Layer 12 of a small transformer language model trained on English Wikipedia (23 layers, counted from 0, width 64). Numbers have three digits each and are written without spaces.
A neuron's activation on a vector x is SiLU(gate . x) times (in . x), where the dot is the dot product.

Input weights of the MLP neurons that the questions are about. A number n stands for (n - 500) times 0.001.
n0 gate: 442333949548681584752665552366608468349576519441426551447755505527701457373457634661749662707303714678604524678557554399600576652805502451484432353517377352423618371534414546536593542700373519
n6 gate: 450621338447417572356219827588065615253451379447451693535259583434417436489486521518579637369281386445481764614575390558473280392448459493651556659431546478401459250495337331641697600643659520
n14 gate: 362429646451564352371302581500503596585545603550506493613531652454648523642593495246478438443434525713462236394413423380444449583800487790476425399410534433368490645209640182242365438560719381
n28 gate: 683368556269469666676614424329421416559725571643442480504591495532621678697708315531462472465428452688637370391426394573519578520530453425301247429381312599342579406324656378353517457394759269
n31 gate: 286177528362518552775744491727515412410514483232742480441441479250646561519633636477582423647404432586638171733437467712526684325625448318240107444457305534018505569436417400374417501573448477
n33 gate: 567305412675142551741514565442578411498578432606360365547529720367450555473951795508598431604350519694541302412841488281243569274545443327436342402370612214588415496749579612440787490456382564
n57 gate: 398291582575753084650617669704646764652541600674844390868369504831543347331519408585701371498504490581500372247393445739605521368650588542541730626696485366409481481792443538702465308663464556
n65 gate: 455239415704224186423589705617394645443445497517565551478593374500373577374502597533368359387659585597394458769479177712409566527532614719553302486503739609455599702480484194433530486446456555
n70 gate: 355797432648596324490424479559547537620605854542672643531577411243333648559531403567485638476340458557489918628612492510537418510509315927519533451814629773594380472396474432327669456772454359
n81 gate: 257508491332437653328175544681291409681596462563470693304502573749787565572516582512598524474557309579495377426734497467828558540663380581514489430723277250509601454774586489368559506188540593
n85 gate: 437572305309690574656519661268419424344418493482594548629517561515449522599478507668580579500456280463603321421635351443439450369324334642392329291348473321356546474223850624624330582497563533
n89 gate: 782349304357526455423431324353649336704499518633580694241249911614557559741724405455494511336435464617354464707838253507546472484540532340429531384380720170336562301241623418520712739648619704
n90 gate: 326466559456556614639722433826418361462507581327479722567680464412467562622342643514459389623507504483487504450645256383534591194615469471555400521755258372284571685453493641514586373369443473
n91 gate: 816637389407436441608711498639339336521537512334493659652404516537478350655417623493716360134664514507531664580564621604447688485402544384441520250281472533736666153465449406483756550520498586
n118 gate: 703585359390522414653412373381441398368419582532443591206373356361693459673500860510502585355515365469504493533350273467481376662335417586206400302385670432609616663406280537819336530515472606
n126 gate: 626353414307347631483728631566466656549557516437429414544407361398573414250512413229415807468467389336576650607581474811500613842648575442402427387523509321477458357555364495762643519374658545
n130 gate: 594259514326441507336364417354546448666358393490525577680168428806417541385487700557402627374477340147391515523585500553544437467478408594640226598514754602750431703420210498658454479434501482
n134 gate: 379572331421754614433298536632388762493430649327410379309455561401325523403462226585500570363655615532421743617560350588802482507566624529585690690624492506546619280520415445586574465526385545
n137 gate: 517198463661686385620414442571465550381586542301539558627462522607435614314512450505513479320578555190589156449535375437489558407322680559560324645394647623232507533541462672616464632495569576
n146 gate: 122492418479233334460405501601617725484600443346550459265540556779520613544549450537690324515392362548536427439474580533379201286848399568633365547431687092540483491782583495233703305269607328
n156 gate: 395517371394447300573512473532481419338526575264487611540463633543359363667479785576573601707532592597474434601451305310443472575476604889525609448560395552619470457576616375720602668726512356
n163 gate: 302423322584722363586586488238611631451529353751455474411615310517422487562348640611292447240492700416526227508720354574203576588445160475467190358271485378703348693574087539662541698484298464
n179 gate: 422669615364748617423624574652366751540404609545530315527522546458473513623488583419379511567306519599521656364588304822852626559507700369789443346710461531470483294621199611503678446502710470
n181 gate: 611461534704360414416621426183696447467771602343595571567638649270670542570497660650636311863329660604582278629466548513671400564551453662360411485603323549525379502608560373650335404881859520
n0 in: 541361549496665400710710590160351450383483536480425363651705486382553308700527585608557484606477730577506417722527482293617594695565519509636457412333242480182580286389545654641568528578316517
n6 in: 499628573426512649571630386503493382686550437537561535409550373501762527556431508319695425422532480487535417459438463632535613421378373424097547413490556419498599606484474417467599596377401588
n14 in: 645447336606524556559606477700697464605408557489353555334494495461339478639403537716331768591805622387613551613793573683499624568328623381656516650553422388401308402510403759551411535301451624
n28 in: 373662473420373687448528580423540689684535393590308520556341533468299564467506432519415479408708687485457581752641554725542381570528596640500510191532481181645312364484412315464631422402663582
n31 in: 364598357312464221503621259517671462638493446417560391517843623520517531535573516559526435701333515679683614580541646372394668601735272503510388743369414967417466291467521504314368428226396780
n33 in: 217573466416663464434346519689312555622561464629766613583711489375519486647454376510453656751599617216365633775555435267608594513530642707680622444495606759377685531481779723373437092362566486
n57 in: 338738685583515194521513424271386306697414641483629716552514677375181641264667402738438378464534322612493701699516341324337692615495448151250712491666471502660555564593379414648526444434339462
n65 in: 342245397681239581602703650660444577664567427625504372432625422485398426284514372415322538321420643355394612597389472334523825691404687622495354499544861580429660534443562456476614553339471511
n70 in: 720441660266426559559678587215351504650444516277515490483273546441552357681479454618436497206339611392640477637339461390422665471613749738439585386798276754388501700536608532657528559585449383
n81 in: 617456399610462514344426390380549230350551411410464723493681937602786578621584376633677308628396525610607415470553551311560403385350356735377528477510315530467694374624809630471473516567518500
n85 in: 497353538312356620338472391645538398510675407460587556228261517446623647447503353293556495636426338618407586536668681531607362609513415534422294611607023390613384469556382704379643248626372554
n89 in: 078554361641404531245166379608722657331539604486553575347410646432506544648555412246519224322498360682445690375332688320716807379468343677494410615626509561559308609453465461511403455617653396
n90 in: 451289489653572380327689610595488578563472403727077424448590293444555522595462589613437526393634414433606684660614405708452678398833311572561725459651323626536452583596757449355481620577509590
n91 in: 419490771423431412373476420378481567492434491591609461685540569380563585454632313724492658579143303444485888610280381587586286576571277813539615684566477349462371580492579494707482441393749534
n118 in: 756667348387474375574375367369486474481480612515602614409433369431645501613547719721340464553805462488417460298372402431552337634435597514330496382411571761567587633470344591739253598431363629
n126 in: 702428501407469394613821628513636576534655633482381497763498428502594454179507277444250486708466475438416424267466672443310570640623681493342464544389371539434614470469554662551326608371484557
n130 in: 607520524798578522644611276577413337487512514345700394576528459797021574569380709613514481606490538472890288556495620529485424605505362615510324527441341549343527540516339334414490510412331681
n134 in: 434398386519463483383376556566651518389704661278336502315505534453580404436470348750593593628384622620398454412657698488695525449358728449435839489668440511265899314525579636272427488584508488
n137 in: 635555660496378362491423447820548521344517417474429687571423510664477520448505483331400551464640638306264377442625654297648672451507506486616362621504526490491656586528359424724607467495586558
n146 in: 326312603405539588535552720395489909490276464632268759632474164778382481508440417370537666490599430368478810425436472375601576443555605451595467573416491487486347486707413551509763682715785627
n156 in: 496683430404650366627467458520504437505405407351796704559478591349521361298274523541509581748498278541338208444372390482548654508392475501538639326662595298496666472522594689595434382411427633
n163 in: 730485585332542742565487396621676485279514500462548406473401612626506462551510700295589765492400581402429433601304698439495858655804828545790549419728629565327548480404462601397386345329471653
n179 in: 572311258379579704714412584427581580605620356494509604485665272520282454281376490583414291370727546196586568707239447458507535647465200834446464277399633484706416684630474555621341373312308519
n181 in: 527387643583769663452393475320336621634422584747612836450309458532611556735796446483350299421663340317387278399594266815419534570542666548549307511212618618301326492748468524670466609665728469

Each question shows a token from some text and the vector x that enters the MLP there. A number n stands for (n - 500) times 0.0057.

"board": 496521428495563478563338531453364572430559417391422353543541472453441511497521353524387418539608539615490456533470513441499471527414543490590513563468519334566473421541512594500463528525366437
The neuron with the highest activation: n134

" a": 510501500552581486491403502427601696464586495418475543529523538496566521457500455473375518584572520513486499509386563496370543491514581477263522489477537413493527606476550523302305517434585520
The neuron with the highest activation: n130

" world": 438554310487499489394467560471454456390525475472552468455486544410485502563527383396312407512590542636498502497497473494492477514414571420435506485427539431470501323501460436448190412546596509
The most active neuron and its activation: n89, at about 0.32

" and": 447471650503502513520494571486605490521607538468541453487437469529505477537511462532299547446508551420498429447463536498490505525543561460310502482482476444436460509449476591491343518467541463
The most active neuron and its activation: n126, at about 0.18

"ort": 623551457516562424532591383488580441552528534558428496417348539437505553673500415373386563375544545602502532454457524507541425492478369581672447532417453455571469521500450494447429409458487578
The neuron with the highest activation: n89

" Gu": 531567525556461560453503534483614523399431476532516486503519493525466484403460417439333548462548518586513337432476473552456508502540617635569512503521488549701534592435592428453378464491453509
Which two neurons fire most, strongest first? n0, n65

" who": 538521483483440631473465480455582486413550533468539515582489477569470478532462551544340529571678518497512382467455455411441471588513591495278495515447498643387497476414627582540420557443558522
The most active neuron and its activation: n118, at about 0.38

" three": 554511388513480582531500530479506541476577526548498541552545515478508466480566490496262507484491518616462441430430507600451537472542558506359494504416498488485482383556515496296382504476523555
The neuron with the highest activation: n28

"adio": 602466453516502429554550547436389678419522491476632465446490563543472564516507482535310503518589490455473382563624516570562488456461438574786367497456528436520465511439400420444410513464494511
Which two neurons fire most, strongest first? n130, n137

" to": 485439676569470459437519523562505352536549483473515426476534452528621468508468438536339606485601549481493485472477585480412460476548569468455491545513536521343487562414527509499208622559566512
Which three neurons fire most, strongest first? n14, n179, n146

".": 477335536460488498547568477446447454464528540538471519651383362547479572636465522510295513519507535568531608465543507445485489545407538504382482442589492532525516464485535516404385485509502418
The neuron with the highest activation: n70

"T": 534585557544577523582437537394502427508437503565471521548498520494575487584499438478437574481511542568460532337528541432477568425464659494770463455493549531637409552483485529318311530469436518
Which two neurons fire most, strongest first? n6, n14

"19": 521494445514468479487523475312489416582482482510462506600715476410531545554505532416297473541585455443491476424444484356472529372377443511429475541531553649455538345545465614571444556472482543
The neuron with the highest activation: n118

"z": 630540454516528421510554474600585471471473503521560466645491544481555520512542476537356438516497535608523440485545533395488462672480593588958465522468472550572538496507480626436463476531472493
The neuron with the highest activation: n6

" conc": 561589604459564698455532542453519422519483449585507494495459498500466522369490378496404495571510558707446306502671478469408594498411494526301455533500466411562483641389544591569440483438371530
The neuron with the highest activation: n85

" did": 517517561495482467390488491441519495485491496390574454430421534463604439642466508544275539608591492548497344458586465530415407477520570447426476527508473557403466531408459438556363519490583466
Which three neurons fire most, strongest first? n181, n118, n14

"ize": 485448470543466483388526508428436564531523425492493427483526411383571512580518464500279481548590520591519613601672469422497513382572463495568484524459489484367471383415484529474506479444535494
The neuron with the highest activation: n90

"st": 509514537556405401346426487410608604491501549625444554625409459524478538586483424504490410450484626651457687438461482518508512508532481518723576554449522663463474514515447603334487485422571548
The neuron with the highest activation: n156

" re": 628485580560587574443748541483531511491532517455482491493444518441540482635455507414430438461614548699497599485492491549433483402404534455456404570525427450618542477477540433600334622448517571
The neuron with the highest activation: n33

" June": 558530585514485447590599522497428490567526481450427494438580613491435520540587547402324505477597508423485493368558502316631527563433416432603554582461397597495520569545511665506313477566438533
Which two neurons fire most, strongest first? n137, n6

" the": 486450557500462575526444559438570550513627496471494532518468471508498511462506492497348534509590517482480368529403578536406541406450511529458515475449509492552508588502506566421255493491473490
The neuron with the highest activation: n91

" was": 451550359513500446487600514440600574454566535537509520546436580522579497556504517458334555501628520408507234461368522418482378456465578413374496474451475525438502448388467471382434373506553482
The most active neuron and its activation: n91, at about 0.15

" Tour": 477489466465466537559469479405501383393522458388525414452527516426493542474442364487323476497679559540527526504501446457510450571433486480677501573390515450580505477513476462450339495508491505
The neuron with the highest activation: n70

"l": 531469472480593387371566537467517413492499530537608629478625514515524490530514475523388518479454607535482467422462560492347447520574476522702448561430429561637545488555480498376567346390418447
Which two neurons fire most, strongest first? n6, n89

" ": 472505437539505536512550490482733508526490517529509523491506462481443629501497488495352486448574431571515496463566476456403488423639559512262445560514552489600512509488515613367461510489601479
The neuron with the highest activation: n0

" months": 592567465475416577690579431439450494545533500495473452341554560441580527594532500426349526482604542547513371529680473371542466584417556436489558534451495610531515308504534491578395445472401464
The neuron with the highest activation: n118

"es": 541475408485464469401603467626444353520489548492488448555669539487486500457481497520411517506626583477571486527691363332451560496456457459785465494510436478435549458511475667459425490397557556
Which three neurons fire most, strongest first? n90, n33, n137

"ur": 463538491523519518334468496308678535561497531491537480463674489515427581436482525520360489547431565625501498484422456470465455601617487525730531520396433575491551573462580526414534492504464475
The neuron with the highest activation: n6

"ably": 435519458498415362464515559554563723471542483544528425613570510472590527569461555551330482492643524494460372588554492413546431425499422476589547469424497507449542419460575505643448479493628464
The most active neuron and its activation: n137, at about 0.13

"ene": 620467629497541470567620488361536500501472455396572477546562442543354517520486475551324409623476550461447412556531453505482633475547504587663441475505461408474508507433490436423425556396348569
Which three neurons fire most, strongest first? n0, n163, n130

" only": 410520467500488556494372496517526595491557456559492410709593476510489480536517504434298558585532505643478450407549519515404469428523586394431547494431436508479473425455528353424439541450542544
Which three neurons fire most, strongest first? n70, n28, n91

"unn": 607532275539493419505422510436593535605460476482465466457432427479631518400564531462430544467656538649484448370477431518522368612452486589514403519538541499500468577348552419489419470400477520
The most active neuron and its activation: n118, at about 1.2

"e": 584444490483527394512596559331509519510514517487511597571518556516627534495550492662435370585595570526480444577769492488464493581565534584795495545456428559531519480520473455447513475444582559
The neuron with the highest activation: n181

"asons": 474597558472411435558482506505399372554526471502520441479407546356509563561534477483301517482644525512519470545723413388501446483393506502520491511432481471496482383521508583486387483534506522
The most active neuron and its activation: n33, at about 0.27

" two": 551487436539482617511502540511503538482568521523523550559530493456523476473545497464257498476528526648464399423401499626442551489522554474317520521429501481498484407540527512322365525458531540
The most active neuron and its activation: n126, at about 0.16

" you": 568470424459369505568419518532555489456502493518512434489647536574530497612441375435275527490586486634521431466606422544412499468469640427418518479446474582517479472493586568292477469459553503
The most active neuron and its activation: n14, at about 0.18

" second": 386539398462482511601449487381521695380542488444480529473631423421547505541525386406337462522593536607462455420452567578388369454491536580373534570428528509542466427486453456423419465459512538
The neuron with the highest activation: n130

" s": 615537543526536464510442488439567440496419536532533534323453556447549504526505416512504482429618572502507293463520543543436505448433596529461437490482502559744518517411522596485470462452617464
The neuron with the highest activation: n118

"he": 462532535532594541426488562528582457427487449450496566549569550446461519540476494489357453481610587554541445455464461368450545595530608529819524490455472490494501497542693486612459429484463529
The neuron with the highest activation: n156

"21": 486459481441503548500606546402453439596513496565654491488644480510491553493528480585260516536518513503466541360405468438458473431455500381454527597476493554536462400531535470360433558523547528
The neuron with the highest activation: n137